Layer 9 of a small transformer language model trained on English Wikipedia (15 layers, counted from 0, width 128).
A neuron's activation on a vector x is GELU(weights . x + bias), where the dot is the dot product.
The model reads these tokens: "," " n" "e" "u" "ro" "in" "form" "at" "ics" " is" " a" " res" "ear" "ch"

The vector x that enters this layer's MLP at each token. A number n stands for n times 0.054.
0 ",": 13 6 3 3 -7 5 22 -23 4 -2 -15 -5 1 -7 -18 -7 -7 -6 1 -19 11 4 3 -3 -19 -15 1 -6 -9 5 2 -7 25 14 2 -8 -1 -41 32 4 -3 -1 4 -8 -16 20 -1 -4 1 -10 -5 -2 -6 -2 -10 3 -16 4 -33 29 1 -3 18 -1 -5 -6 0 4 2 11 0 17 -9 -6 -7 1 -6 -5 -7 8 -30 -2 -6 8 10 -1 -11 -5 12 2 12 13 15 -11 9 45 -1 -16 -12 2 12 -10 -7 -13 17 -2 -10 -10 -47 10 -15 -5 6 6 -1 3 -7 7 -8 0 -12 95 -1 -29 4 -4 13 -6
1 " n": 7 -34 -5 -23 13 40 -14 -21 -1 4 -1 -12 11 19 -24 33 -2 -14 30 -13 -7 -13 14 -2 7 -19 3 -28 -15 -12 -63 29 -25 32 21 -30 -25 -49 8 8 -15 23 48 -11 19 12 -34 -6 -14 3 12 54 -5 8 13 -14 21 17 7 -7 -8 -26 71 9 8 1 27 19 -10 12 23 13 -33 5 -11 11 20 -48 35 -3 -18 -15 -30 6 -8 5 -12 43 -6 -2 -21 -1 10 -1 3 4 37 0 68 -8 10 7 -48 -18 53 -9 -1 -5 -12 -2 -16 -14 36 -37 -3 -26 -38 -16 2 1 -31 31 -1 -1 -13 0 16 -30
2 "e": 33 -2 -42 5 6 29 28 -17 -1 -9 -1 -2 18 -17 24 14 16 13 2 1 -21 11 -1 12 -6 -8 -3 9 72 -18 -71 32 -41 -31 -3 -71 -19 -50 1 -23 30 16 41 7 -1 -6 -30 33 -39 -13 13 9 6 -24 -13 -44 -13 16 30 -43 46 14 29 -7 5 15 24 13 -9 18 -17 43 -23 17 -4 -11 12 17 17 12 -31 8 -14 7 -30 -21 38 4 13 -21 0 -13 4 1 3 15 16 31 35 24 -17 6 -44 -41 29 -14 8 -2 -13 34 1 36 -25 -13 14 -16 -42 -7 -7 -13 -2 17 -21 -16 -11 26 6 25
3 "u": 22 8 -43 1 -8 32 -2 -25 54 -30 -4 -12 18 36 8 -15 13 -24 -7 41 -49 23 14 16 3 18 -43 -6 32 -2 -52 36 -43 -69 -4 -7 31 -37 -10 -29 -2 43 10 36 -3 23 1 37 -13 -3 13 -15 -7 -33 7 -21 -31 21 21 -6 40 8 -3 21 7 18 20 -4 10 -10 7 39 -4 -21 -7 -23 -19 -19 22 2 -18 4 19 -41 -63 -18 7 26 33 20 19 -5 10 28 15 14 9 40 -12 1 1 -17 -52 3 35 -27 -21 -17 10 6 2 13 8 -25 16 -34 -46 -29 15 19 -21 31 -9 -9 -24 -22 -27 18
4 "ro": 27 45 -66 5 -3 10 -38 -12 49 -31 4 -5 4 40 -11 3 31 -19 19 34 13 18 -9 4 -23 -2 -8 22 17 -29 -69 37 -10 -49 15 16 0 -44 6 -25 -17 -8 -23 35 -5 -6 -9 25 0 7 30 -16 -25 -14 32 -14 -15 7 26 -10 20 -28 35 -29 -13 -14 58 20 5 -2 8 24 -15 8 -31 6 15 24 26 -27 -31 -17 9 0 -35 -47 39 -20 5 35 21 -17 25 -11 31 14 -14 1 12 -12 5 21 -29 16 29 -38 -18 -23 -14 8 -11 17 15 7 23 -11 -47 -43 23 22 11 17 -16 -14 -1 -9 -33 0
5 "in": 27 0 -9 -7 -28 7 2 -8 32 -2 -20 -1 3 34 -33 29 33 0 39 28 -22 18 -26 17 2 -21 -23 -2 5 5 -55 37 -56 4 13 8 -12 -30 -13 -44 -24 30 -29 -26 -14 5 -22 -18 -27 -5 26 28 23 -10 49 -30 12 6 31 -17 2 31 -3 14 3 -17 46 13 7 -5 -8 -10 -31 -29 -6 -21 5 -1 30 -13 -42 -22 11 -19 -81 -28 32 -7 -18 14 9 20 0 10 28 25 -16 32 8 48 36 21 -7 7 43 0 37 -22 -21 8 -4 14 21 -35 17 -28 -33 -24 1 6 -19 19 -10 -26 27 32 -9 2
6 "form": 16 -28 0 9 10 -5 -26 -4 23 -15 -30 3 23 40 -25 11 23 -45 -39 3 10 1 2 -4 -30 -9 13 1 -13 10 7 41 -42 -40 49 -19 -5 -35 5 16 -11 49 -32 -9 -1 7 -11 -12 -24 -52 17 14 14 -14 46 1 19 -23 50 -28 9 -29 -2 -37 6 30 23 15 -13 15 -4 24 -67 -13 -4 2 3 -7 17 19 -34 -9 -14 1 40 -24 -20 -32 0 25 2 24 22 -2 17 12 38 10 22 6 8 7 1 68 69 -34 -1 -21 -3 22 -8 -16 39 -12 -16 -15 -13 0 7 18 -26 19 -42 -21 13 6 -67 -14
7 "at": -9 -9 -2 -21 3 -11 -8 -1 -4 -22 -50 -11 59 24 -28 27 31 -49 23 23 -15 47 1 -6 -9 -4 -32 35 -6 -14 -31 10 -13 -27 62 -6 22 -38 -13 -38 17 62 9 -2 -17 17 -13 -22 -26 -26 -7 -13 27 15 43 -19 -16 7 17 7 12 -16 -9 0 -3 12 55 9 -1 -6 0 35 -53 28 -21 17 9 -25 24 11 -9 16 25 23 -46 9 -15 -13 -11 -9 -5 -21 10 22 7 13 -7 9 55 21 4 -2 22 25 13 29 35 -13 -7 11 -19 -13 29 -46 -31 -58 14 -15 -8 16 -41 10 -23 -37 11 6 -41 45
8 "ics": 13 10 7 15 -12 0 -32 17 30 -4 -34 5 24 23 -36 -9 44 -33 -34 3 5 12 29 -26 -6 -24 -32 -2 35 -17 -38 19 -18 7 4 -37 3 -22 17 -21 4 40 3 20 -6 -8 -15 -32 -18 -30 -11 -14 13 1 26 -6 -14 17 47 -15 -11 -32 22 18 20 30 56 7 -6 1 -9 9 -26 -13 2 -18 16 -9 16 22 -31 21 -29 48 5 4 -45 -32 9 31 14 9 7 -9 -14 25 5 8 26 10 -2 18 32 41 43 7 5 2 -44 -8 11 9 31 -11 -29 -17 -46 11 -21 62 -11 14 -18 -67 -5 2 -44 21
9 " is": 4 -15 31 -30 7 -4 -9 1 23 -4 -25 -12 -9 20 -3 48 0 5 -20 -2 -5 -20 -2 13 -13 23 20 27 -23 -3 -35 29 17 10 21 -42 5 -44 54 -16 19 65 2 2 7 -6 29 -15 -19 -18 -19 -1 18 20 25 -11 -22 -4 -1 -3 4 9 29 35 -18 29 45 10 -4 -19 -14 13 -4 7 30 -35 20 16 18 -14 -69 17 0 -17 8 6 -15 -10 -3 11 -12 -47 37 -21 14 11 0 -48 34 -14 -7 19 8 25 67 5 5 -10 -40 -10 -21 2 0 8 31 -41 -20 -12 -19 -11 -39 1 -3 -13 -2 1 -32 9
10 " a": 38 1 17 -27 -13 32 -6 -7 15 -19 -17 -29 47 3 27 23 -4 13 -3 17 -11 -10 5 -7 -5 28 -5 22 -29 -8 -73 29 -23 35 -3 -3 -29 -44 42 1 35 11 14 13 6 13 17 15 -17 -22 -10 -34 15 4 -4 -24 12 16 -23 -17 -16 -7 67 13 2 24 18 2 -12 -24 14 5 -22 -29 13 -22 -33 -17 12 -9 -54 27 46 -18 -20 5 -8 9 -8 -31 16 -23 12 -18 24 32 35 -13 -7 2 36 4 -16 29 16 -5 3 -6 -4 -30 1 -5 25 -10 17 -9 -31 -33 19 2 -9 10 -48 -7 -10 13 -2 -8
11 " res": 76 44 37 -30 -17 31 -43 -60 -2 21 35 0 43 9 -9 13 15 16 -8 -4 28 -28 -8 -9 -37 -17 -23 50 26 4 -16 18 -1 7 2 -45 36 -28 30 4 -34 35 -33 -3 -10 3 5 -13 14 7 -37 18 9 -14 -6 -29 -2 -18 10 -28 -7 -19 16 -33 20 1 28 27 13 -18 30 24 -16 -13 15 -26 9 10 -11 11 -32 -40 -11 28 34 16 24 16 0 12 1 -18 -15 3 11 -11 -15 -3 47 5 0 25 28 20 3 -7 -19 1 -23 -9 25 -18 38 -20 16 -37 -77 12 -1 18 -19 5 -44 -47 -12 24 -2 -1
12 "ear": -2 -45 -41 -12 18 23 18 0 47 -3 12 24 70 39 -27 33 -4 -15 43 -41 -31 4 -15 30 0 -5 -16 1 23 -14 -12 -22 -46 30 72 -8 4 -29 10 -3 0 14 -34 2 -3 -3 27 -31 16 -1 -17 11 17 -10 -19 -15 -10 -20 47 -11 1 -20 28 -12 -3 27 -7 -11 -3 1 24 3 -19 -35 -17 60 16 -60 29 -22 -26 -1 -9 -29 -44 22 -17 -42 -23 7 10 -12 12 -8 13 1 23 -27 19 7 38 11 24 43 47 -35 -7 5 1 34 -13 -11 3 -34 20 21 -30 27 16 12 -20 -25 -37 -58 10 28 -6 32
13 "ch": 5 27 23 -8 2 12 28 -4 -5 22 -19 7 22 19 -29 6 -11 -10 -23 -30 -28 23 -15 1 -11 23 -27 9 0 -33 -7 22 -25 -45 31 -71 10 -30 1 -1 27 31 8 53 15 -7 -20 -25 11 8 -18 -25 36 4 46 9 -32 -45 50 -9 -5 -17 23 41 24 43 35 6 12 -12 -11 35 4 -39 2 4 20 -23 15 -41 -32 7 8 16 -9 6 14 -60 -18 -2 12 17 -20 -38 6 15 23 2 12 -5 17 7 41 66 34 -26 19 8 -28 14 -4 -46 -3 -3 -12 -16 -49 13 23 9 -16 -1 -36 -23 -17 21 -13 -11

Each question shows the input weights of one neuron of the MLP. A number n stands for n times 0.0046.

n439 (bias 0.009): 6 -8 3 5 -31 7 -1 12 11 -29 7 29 -24 -18 21 12 -27 14 16 1 26 -8 0 -7 12 0 37 -3 3 -10 -13 -1 30 -4 2 4 -10 -9 9 2 8 5 9 -9 18 -13 -30 -29 7 -30 2 -28 -29 -22 -14 9 44 -5 0 -9 33 42 11 14 1 6 23 3 -6 -19 -2 5 7 -17 26 9 1 10 -2 15 -19 28 -4 10 -2 21 -16 15 -7 -1 7 -16 -33 0 25 14 5 9 -20 15 -3 26 -19 -22 -10 9 1 -27 5 20 -3 30 -27 5 0 18 -1 -13 14 -8 -11 1 5 3 3 -26 -17 -20
Its three highest activations, in order, are on tokens 2 "e", 10 " a", 9 " is"

n244 (bias -0.107): 26 -3 9 -22 -47 7 39 -41 11 -5 26 66 -3 -36 14 -13 2 14 -8 9 -8 -31 -25 -17 -7 24 19 -23 -5 31 -12 -1 5 41 -8 25 30 -4 39 -9 20 -55 -13 36 -21 33 15 21 21 -10 -17 3 -20 -18 0 -26 26 8 -31 -11 0 6 -24 -12 31 31 14 -21 18 -17 5 36 3 9 -6 32 16 4 -20 17 8 11 -14 16 7 17 -7 -1 -5 -18 26 -19 42 15 1 -15 14 12 -28 15 -3 9 -21 -16 -32 41 -17 3 6 -11 18 -53 -18 -22 -12 -12 18 -23 -13 -11 -17 -33 5 33 18 23 -10 9
Which token does this neuron like most? 10 " a"

n429 (bias -0.064): 18 6 -5 -8 -18 -36 -11 9 13 0 17 42 -28 16 -12 11 -15 0 -2 -1 16 1 -24 -23 -4 0 24 22 -57 -7 12 -19 6 -3 17 -12 -6 -1 1 5 2 -19 -36 -15 18 28 23 3 -1 -17 18 -16 -17 33 1 21 25 -7 10 -12 6 32 -7 -20 7 -5 6 -20 -22 -9 27 5 -5 40 4 32 11 -3 -41 9 -16 1 4 -21 23 24 -25 4 -24 2 40 -34 -17 17 30 -21 9 -10 1 -3 -7 -5 -19 18 -2 15 -4 -10 -19 -24 -20 40 17 -20 6 0 25 -45 -16 -6 -12 7 7 -5 -20 24 17 36
On which token does it fire most, and how strongly? 9 " is", at about 1.1

n55 (bias -0.069): -3 12 -9 -16 -20 -15 1 6 -4 6 19 4 -19 27 -11 7 -36 8 -21 22 -6 -11 12 -24 -6 -3 13 17 4 0 16 1 1 23 4 -9 -13 29 7 26 -16 -31 -1 -21 14 2 1 -25 -25 7 -10 14 -7 -4 10 7 46 -12 -37 7 -3 3 -7 -18 45 16 -12 30 -9 -8 -6 -9 5 19 -26 17 2 16 3 29 7 40 8 -19 22 -22 -13 -11 -8 -31 -8 15 -22 15 -1 -16 -7 6 19 -15 18 10 30 -25 7 42 -22 -15 15 -6 -2 17 28 -11 9 15 1 6 -21 27 -8 -6 3 -16 36 13 -13 -56
Which token does this neuron like most? 11 " res"

n185 (bias -0.049): 28 14 -2 28 3 -4 -18 -28 -10 13 -12 7 -55 -4 7 1 10 4 -2 -25 27 -10 -27 -3 14 4 21 22 -53 16 1 6 -21 -2 -14 40 3 33 3 -20 -8 -28 -36 2 25 4 -4 15 5 25 24 -3 -44 13 0 -19 1 -19 -9 -28 -24 3 10 4 8 -26 -16 -29 -7 21 -21 1 -2 38 -11 -6 -6 3 16 6 4 23 -3 -9 17 8 0 -14 -6 14 26 4 -13 20 20 7 12 5 -5 24 12 -16 -20 -13 -11 -14 2 -6 -13 -33 -15 36 11 3 2 -20 11 11 1 -13 2 8 21 1 26 9 23 6
Which token does this neuron like most? 4 "ro"

n324 (bias -0.088): 12 -19 -21 15 -4 -11 9 10 -6 2 5 24 -5 -5 -19 -15 -9 2 27 7 -7 -25 60 -10 -33 -23 -3 -6 -3 30 1 -6 22 13 9 -1 31 1 12 3 24 -20 14 10 8 -14 18 -16 -38 -3 -6 9 17 31 19 0 8 -6 -7 35 -14 14 -1 6 -10 -12 21 14 10 19 -6 -1 -34 2 -10 13 0 15 1 30 -16 14 -4 4 5 -21 -10 -10 -3 -30 18 4 -21 7 -7 2 10 5 -2 -18 14 21 16 4 -1 -3 -8 4 -9 4 -3 1 27 -21 3 -24 9 -4 -18 12 8 -12 11 6 -21 1 7 -30
On which token does it fire most, and how strongly? 8 "ics", at about 1.1

n82 (bias -0.068): -11 -19 -2 19 -42 -19 33 -48 18 20 -13 23 19 -6 38 15 -13 -19 64 1 30 1 10 14 6 -29 6 -9 11 33 -5 -2 11 31 24 22 -32 -4 -4 -4 3 -3 10 -17 24 2 8 -5 31 11 -7 -4 -45 -3 5 -39 15 18 1 1 -13 -11 -22 5 -1 -4 3 14 14 -20 10 -45 -30 -26 -1 37 27 5 -2 -25 13 3 13 -15 -14 36 1 8 -21 -7 29 10 -6 36 32 -14 4 -22 19 15 13 -49 -27 -3 -4 -30 28 -29 17 39 30 -12 -43 39 24 -37 37 -9 -24 -27 -3 -50 -9 31 3 13 13 -14
Its three highest activations, in order, are on tokens 12 "ear", 5 "in", 1 " n"

n167 (bias -0.057): -19 7 -23 18 -8 -37 -5 -5 3 -7 -6 0 1 -38 13 24 15 -14 0 19 25 8 -4 -20 13 3 0 -15 -10 -22 17 -11 0 -12 -18 -2 20 5 15 -5 7 16 11 15 -1 -1 -3 -29 -22 7 -5 -12 15 21 -18 18 -8 9 -10 -9 -19 10 1 1 11 24 3 16 -10 -7 -28 14 13 30 5 7 -17 -25 -8 26 16 -7 1 9 3 7 -24 28 2 -23 6 -9 -5 3 -5 0 12 -2 -8 -33 -18 1 -28 -4 0 -5 -36 -11 0 29 -1 22 8 -3 -4 12 8 7 5 -8 -21 0 15 6 25 12 0 25
Which token does this neuron like most? 7 "at"

n290 (bias -0.141): -20 -12 -10 32 43 8 55 -22 -37 -13 1 -22 18 11 5 28 0 -24 11 -25 37 -21 22 -3 9 -3 -19 -23 -30 26 -12 -3 42 0 22 -14 -16 -3 19 -18 6 9 59 -23 8 28 -15 -28 -7 1 6 -28 -8 73 3 0 2 0 6 40 -38 18 2 4 33 -52 -20 -20 9 -6 -12 -13 12 7 -21 0 6 -3 -19 26 -18 -7 -4 -23 19 19 -28 53 -20 -20 -1 -1 6 27 40 -16 8 33 -24 -33 30 -22 4 -8 -40 -1 4 -40 -8 24 -2 -10 34 24 20 -2 7 -39 7 4 33 -35 21 -11 5 -10 -15 -16
Its two highest activations, in order, are on tokens 1 " n", 0 ","

n194 (bias -0.012): -5 -2 -12 40 11 6 -2 -16 -4 -12 8 7 8 -15 14 13 -15 0 -11 -2 23 5 38 17 7 8 12 10 -22 -20 -16 -34 -2 22 -17 -6 25 5 11 -4 -1 2 15 -3 1 11 3 0 -11 11 -10 -19 -20 8 -26 -6 -9 19 25 36 -23 -14 -3 10 -11 54 -22 -24 -17 -10 -7 -12 21 -21 19 -1 -1 -1 -24 21 -2 5 20 -10 16 2 -4 26 -11 4 13 -4 -14 12 4 7 18 -15 -13 -22 -8 4 7 11 28 -11 17 0 -10 -13 22 14 -5 10 -20 0 2 -2 -3 -3 -17 5 6 14 9 19 7 0
Its two highest activations, in order, are on tokens 10 " a", 9 " is"

n316 (bias -0.105): 26 29 49 14 23 6 -18 -1 11 -6 17 17 0 -8 -8 -18 9 -40 -3 6 18 -34 -30 12 -28 -30 3 -2 6 5 28 -24 24 -11 6 8 30 1 14 -3 44 -3 27 -21 46 6 21 -22 -22 5 -14 -17 -5 39 -10 42 20 1 5 23 -36 10 -6 34 31 4 9 -10 6 -14 -17 50 40 21 23 -9 32 26 -11 37 -19 -5 -1 -18 30 6 -53 -36 -32 -1 -8 12 1 -4 29 -36 -17 -1 -27 -34 19 15 -17 20 -32 -22 -58 15 -8 5 19 -9 8 30 29 6 -3 -26 -10 -41 24 -17 35 15 -4 7 -6 10
On which token does it fire most, and how strongly? 9 " is", at about 1.1

n467 (bias 0.016): 10 -10 46 0 -31 -9 6 31 23 -2 13 10 1 -1 8 -24 22 -15 20 -21 -11 -59 -25 -11 -11 -12 -5 2 12 8 18 4 19 8 14 -2 25 -12 -1 -18 9 4 22 2 18 43 -25 -6 -2 -37 -21 9 -8 22 35 5 34 9 -17 5 18 -8 -40 27 14 16 -24 4 -34 -2 18 18 -22 -2 12 -4 -6 18 -35 -1 5 0 28 -22 -2 2 -39 17 -34 17 -11 -7 -9 24 -8 11 -15 27 -16 -20 -20 -9 -20 11 1 -38 -15 4 11 -7 14 -1 18 48 -22 -15 -7 -48 -5 -18 -24 -14 15 -1 4 17 33 -8
Which token does this neuron like most? 6 "form"

n15 (bias -0.157): -20 28 45 -30 -6 -40 9 11 -62 27 12 6 -28 -5 -11 17 -1 -19 33 4 13 15 -15 -13 -6 -8 42 -37 20 44 28 -59 -3 -27 12 0 25 21 17 3 1 6 9 7 3 -20 -3 -34 10 -30 3 -19 -50 18 -24 13 14 20 14 46 -24 19 -25 26 12 25 -21 -1 7 10 -9 31 35 15 -1 16 -23 15 22 22 -4 8 -21 -27 23 28 -38 4 9 -5 -17 -11 36 -17 -16 -7 38 0 -13 8 -1 -22 6 9 -12 -17 -33 -9 21 26 15 -26 3 -6 -27 13 29 -2 -1 1 60 7 13 -12 11 -19 -5 26
Which token does this neuron like most? 0 ","

n294 (bias -0.048): -7 -19 -5 -27 20 5 -3 -5 -1 11 -12 15 12 12 12 0 -6 27 27 27 -20 9 11 -2 -8 -8 -22 -15 -20 16 11 8 0 -1 -1 18 8 0 -21 3 30 -2 34 -8 25 36 30 -29 6 -25 -19 -5 -4 -16 -43 -22 20 19 9 -1 18 23 19 9 8 -20 -10 -5 6 4 0 -50 -5 -24 35 32 -17 -1 11 -16 -2 -8 -7 -8 5 37 -9 21 8 16 11 -13 -32 16 -2 -9 -14 -22 -13 -24 29 -6 -23 12 -28 -5 0 -44 8 5 -16 -18 -14 5 14 -6 32 3 -4 -21 1 20 -15 -13 6 -7 -1 7
Which token does this neuron like most? 12 "ear"

n213 (bias -0.041): 21 0 -2 -4 7 -18 -37 4 -4 -3 -27 -14 0 19 25 25 22 40 16 -11 9 -27 9 -27 -30 4 -7 6 -11 18 7 17 28 6 18 -11 2 -4 13 -6 21 6 11 5 22 3 21 -10 -17 18 20 -2 -9 -13 10 4 24 -25 12 8 -16 -2 8 12 11 2 -9 2 -6 -14 -27 -20 -6 18 -11 26 -20 -22 -6 17 2 -6 7 -2 -4 -17 1 5 20 -7 -12 12 -17 16 4 -1 -8 -1 -12 -5 -1 -6 -26 -5 -6 43 8 -24 -6 -31 2 3 -12 4 6 25 14 1 -7 6 9 15 19 4 24 -19 2 -4
Which token does this neuron like most? 10 " a"

n496 (bias -0.025): -8 9 25 -26 -10 5 -11 -31 -6 26 38 14 -1 -35 18 7 31 63 -11 3 22 -1 31 38 18 -6 -14 2 17 -17 25 -50 1 21 -15 19 5 -4 23 3 29 -5 12 3 -33 -26 13 -11 0 36 -37 -1 -18 -15 21 16 -18 -38 -24 -7 -5 -29 -6 -10 -28 -15 -19 -1 -30 32 11 -21 21 14 4 -4 16 28 8 -1 18 -7 -4 -2 1 10 8 -23 -44 6 26 12 -7 -23 15 -20 13 -6 14 -23 6 27 13 -18 -25 1 3 6 2 17 -8 6 20 -6 14 -3 27 -5 9 -38 15 -9 18 19 -28 -12 -21 -19
Which token does this neuron like most? 11 " res"

n8 (bias -0.097): 22 -6 16 -9 -17 19 28 -16 -24 8 -7 59 -20 -63 13 -16 -18 1 13 -31 5 -5 -30 -44 -5 -4 38 5 21 37 24 5 42 50 -15 7 -17 -15 26 41 52 -13 4 -11 -14 6 14 -13 27 -39 -8 1 -47 -10 -17 -33 -20 -18 -13 -1 -3 -30 -1 -18 30 -9 -3 8 21 38 17 -2 17 11 -20 -17 51 10 -46 -8 -1 1 -12 -32 27 -25 -9 31 -5 21 25 -23 17 -24 6 -24 23 -25 5 -4 20 -6 -14 16 2 14 12 -20 -5 -8 14 -5 -12 -7 -9 12 9 -3 9 4 1 7 19 6 32 -4 -17 -22
On which token does it fire most, and how strongly? 0 ",", at about 1.9

n264 (bias -0.094): 5 18 -9 11 -9 4 -9 -9 -24 25 -1 -17 -31 -1 -8 35 -14 -5 8 -39 17 13 -40 -6 15 5 51 -8 -7 10 -25 2 7 24 -17 39 -18 -1 21 -16 -1 -8 28 -1 -12 26 6 -2 15 9 39 7 -15 -28 -37 -8 34 3 -9 -14 31 15 -7 30 -7 2 -15 -8 -14 28 7 7 29 25 37 -33 37 19 2 -20 8 -11 1 -4 10 -23 34 -17 -47 6 -29 37 1 -17 -13 3 -4 13 -21 43 48 -30 -34 17 11 -8 -10 -47 -8 13 12 -7 -36 9 -3 0 -9 -22 5 11 15 -13 -6 18 13 -39 -30 -1
Which token does this neuron like most? 5 "in"

n445 (bias -0.071): -8 15 -38 22 9 21 8 -32 -10 6 -5 -8 13 5 -35 -12 -33 22 23 -9 -18 3 -12 -34 20 14 19 21 -23 50 26 14 -8 -7 18 59 14 -5 12 18 36 4 4 5 -21 -45 8 -66 8 18 10 -34 8 4 -16 -28 -5 -4 14 -25 -22 -4 -58 38 7 -15 -15 -12 15 21 31 -23 14 4 -5 16 -11 -21 -9 31 16 -1 -8 17 -9 1 26 -1 -14 -22 17 28 -30 29 24 11 -3 24 -33 -2 45 -24 -13 9 16 11 40 1 -3 -49 16 36 26 -4 5 45 -3 -22 -29 4 -19 10 11 6 -8 -10 -29 -14
Which token does this neuron like most? 5 "in"

n438 (bias -0.050): -17 -6 10 47 9 -17 22 -22 -13 -6 6 -18 -1 20 23 14 -16 1 2 -31 12 -12 10 -18 -18 -25 52 -49 -6 7 13 5 19 -10 13 -8 1 -9 29 26 0 -26 57 -18 5 36 39 11 6 4 -2 -34 4 2 -10 -8 -6 15 -22 13 -22 27 -19 -19 -10 -11 -32 -3 -18 37 -13 -15 10 8 -8 -10 -12 -12 -7 16 10 25 -41 12 5 52 -8 27 23 8 56 28 -2 25 2 10 -37 6 -20 29 -23 -37 -16 14 -18 -18 -50 -11 -32 -17 2 5 -2 -4 21 5 2 -42 2 3 -8 18 -14 -23 -4 7 14 -3
On which token does it fire most, and how strongly? 0 ",", at about 2.9

n350 (bias -0.044): -16 40 4 1 -3 -41 -19 18 -20 6 -4 -9 1 -4 12 -1 -20 2 -25 13 -17 26 8 9 -4 11 -10 9 -1 -6 -2 -26 37 13 -3 -12 -4 5 27 46 1 -14 -4 -25 67 -26 -2 -23 1 -30 -48 -38 21 33 -17 -15 30 -8 16 15 -16 -28 5 37 3 -36 2 5 -30 22 -8 6 4 -15 -22 9 2 14 12 2 -14 14 22 34 33 2 -26 -4 -34 2 23 -13 1 -16 6 -15 -39 36 -4 -5 42 10 -9 -32 -24 3 -2 -14 -20 10 19 16 -21 -14 1 -4 0 11 -1 27 26 16 -19 5 -19 6 -2 19
Which token does this neuron like most? 8 "ics"

n229 (bias -0.064): -1 31 -19 6 4 -16 -6 -6 10 -18 7 13 -32 12 3 -16 -15 -32 13 13 6 28 11 -10 18 -22 30 13 22 29 30 18 -29 13 -4 16 -5 -10 -31 8 -10 7 -22 -35 20 23 18 0 -6 2 0 -13 -9 18 -2 -11 -11 38 4 -2 14 1 9 -23 24 0 14 -22 -25 -4 -12 8 11 -6 -13 6 -5 18 11 -1 3 -14 3 -4 -4 -19 7 6 -37 23 6 -19 -12 7 28 -10 6 12 -11 2 2 -33 -15 3 0 -20 -32 -17 -4 -27 2 -3 9 -5 -9 16 21 0 32 -2 -14 16 5 10 -20 -41 12 -15
On which token does it fire most, and how strongly? 4 "ro", at about 1.9

n221 (bias -0.074): 12 -20 -4 -22 -14 -3 14 -28 20 -8 4 8 -10 1 1 -21 -1 -17 23 11 7 -18 17 -51 34 3 12 -1 -21 27 5 0 8 17 0 7 -2 12 -11 -7 -17 4 -9 6 44 45 25 -6 12 -26 10 -25 -9 7 18 -32 9 27 -26 13 16 -13 -23 14 -5 2 -31 -18 -7 -42 17 -30 2 -5 5 23 -6 3 14 10 -17 -19 17 16 -5 7 -4 35 27 22 -6 -19 -3 41 45 -1 13 -15 -31 -2 -7 -28 -58 -12 -19 -22 -28 -20 17 18 17 29 -4 12 38 20 -21 6 37 -6 -1 -7 33 11 -3 -8 -21 9
On which token does it fire most, and how strongly? 3 "u", at about 2.4

n327 (bias -0.165): -12 25 -14 25 10 -1 44 -25 -43 -15 20 -8 48 -4 -7 26 -34 30 3 -50 36 8 -7 -5 -38 15 16 4 9 -2 14 13 3 20 2 -1 28 2 29 41 5 21 22 -2 25 -10 1 -13 53 20 14 -21 2 5 -29 -3 -26 -3 -4 -6 -66 14 -5 6 -10 27 13 -7 -13 10 -17 32 39 6 7 -9 -3 -20 -43 -14 14 11 22 -29 31 3 -42 10 -18 -43 4 14 -11 10 -7 -38 -36 29 6 -34 20 3 -32 5 -29 -21 -4 -23 -2 -52 26 -8 -21 22 -21 -11 -19 -23 18 -3 24 -11 -1 -2 -5 -5 14 -6
Its two highest activations, in order, are on tokens 13 "ch", 11 " res"

n216 (bias -0.079): -43 1 -21 10 -33 -37 3 33 -11 -45 -24 9 19 13 -32 18 7 -42 10 -9 -9 9 -19 -26 24 6 0 -13 -69 17 25 3 26 14 24 9 29 10 -16 -3 -16 1 16 -14 5 18 2 21 12 -6 -1 -48 -22 10 40 5 7 12 -15 2 26 -14 -66 26 5 15 -9 17 -7 11 -3 12 3 13 -45 36 1 14 -3 1 40 14 15 11 42 3 30 32 -1 7 -20 15 7 11 -22 -2 -4 33 -9 35 -17 5 -2 14 -10 22 -1 -47 39 0 -14 12 20 -10 -8 54 25 -19 5 -7 -8 -5 8 -8 8 -7 -22 -7
Its two highest activations, in order, are on tokens 7 "at", 6 "form"

n51 (bias -0.072): -13 9 -4 -21 -2 -24 9 -10 -33 -18 2 -9 -5 -14 13 -1 -27 26 5 7 9 9 14 -17 2 -10 -19 6 -7 15 -10 -10 -25 7 4 2 19 4 -45 -13 21 -32 -7 34 15 5 16 -9 4 15 1 -7 5 41 4 -40 4 8 34 -6 -17 34 -3 -13 -14 5 -16 -5 -1 18 15 1 35 -17 -37 50 12 -3 -4 5 3 7 8 -34 18 22 18 23 -14 3 15 -15 19 4 -2 9 14 10 -4 -7 14 10 -7 11 -13 2 2 -22 -5 -1 17 -13 14 6 -16 -16 14 -51 30 -8 29 35 -6 22 1 -19 1 -9
Which token does this neuron like most? 10 " a"

n361 (bias -0.050): -48 12 -19 -9 -10 -16 -4 -11 15 6 46 -1 20 8 8 12 15 33 -12 9 40 -17 -17 -16 3 -2 -24 -6 12 -14 26 -11 -23 1 -36 20 -5 5 -5 -28 -5 4 -14 12 -16 33 8 -16 17 15 4 -25 -8 -19 21 14 -46 3 -15 -6 10 48 -22 56 -6 25 13 -10 -46 3 1 6 21 29 -32 -8 -14 13 -13 -34 33 15 -17 -57 -31 39 20 22 -13 6 9 4 -11 -10 9 1 -34 18 -23 16 41 20 -24 -13 -12 6 -27 -40 -10 -7 22 36 24 -10 10 -12 32 -2 -4 15 11 -4 21 -14 9 9 -21 28
On which token does it fire most, and how strongly? 3 "u", at about 2.2

n29 (bias -0.131): -34 2 -1 28 16 5 -22 -5 -30 11 23 -17 29 36 -21 3 5 -15 24 -25 -18 32 9 -39 12 3 -29 2 -16 9 -5 -50 -21 15 -14 -16 -22 -2 7 7 51 -13 53 1 40 -10 -32 -43 0 7 -14 -2 8 13 23 -1 12 11 7 -22 -37 7 -4 26 33 35 1 -44 22 -44 8 1 -20 -12 23 -13 21 -13 -16 -11 24 3 -35 -22 23 -6 -36 21 -19 7 14 50 28 -2 38 3 -25 22 -6 -15 46 -9 -2 5 -24 0 12 1 1 -11 -1 -2 -2 19 50 17 16 -19 19 -15 15 -30 14 33 5 -11 44 26
On which token does it fire most, and how strongly? 13 "ch", at about 1.2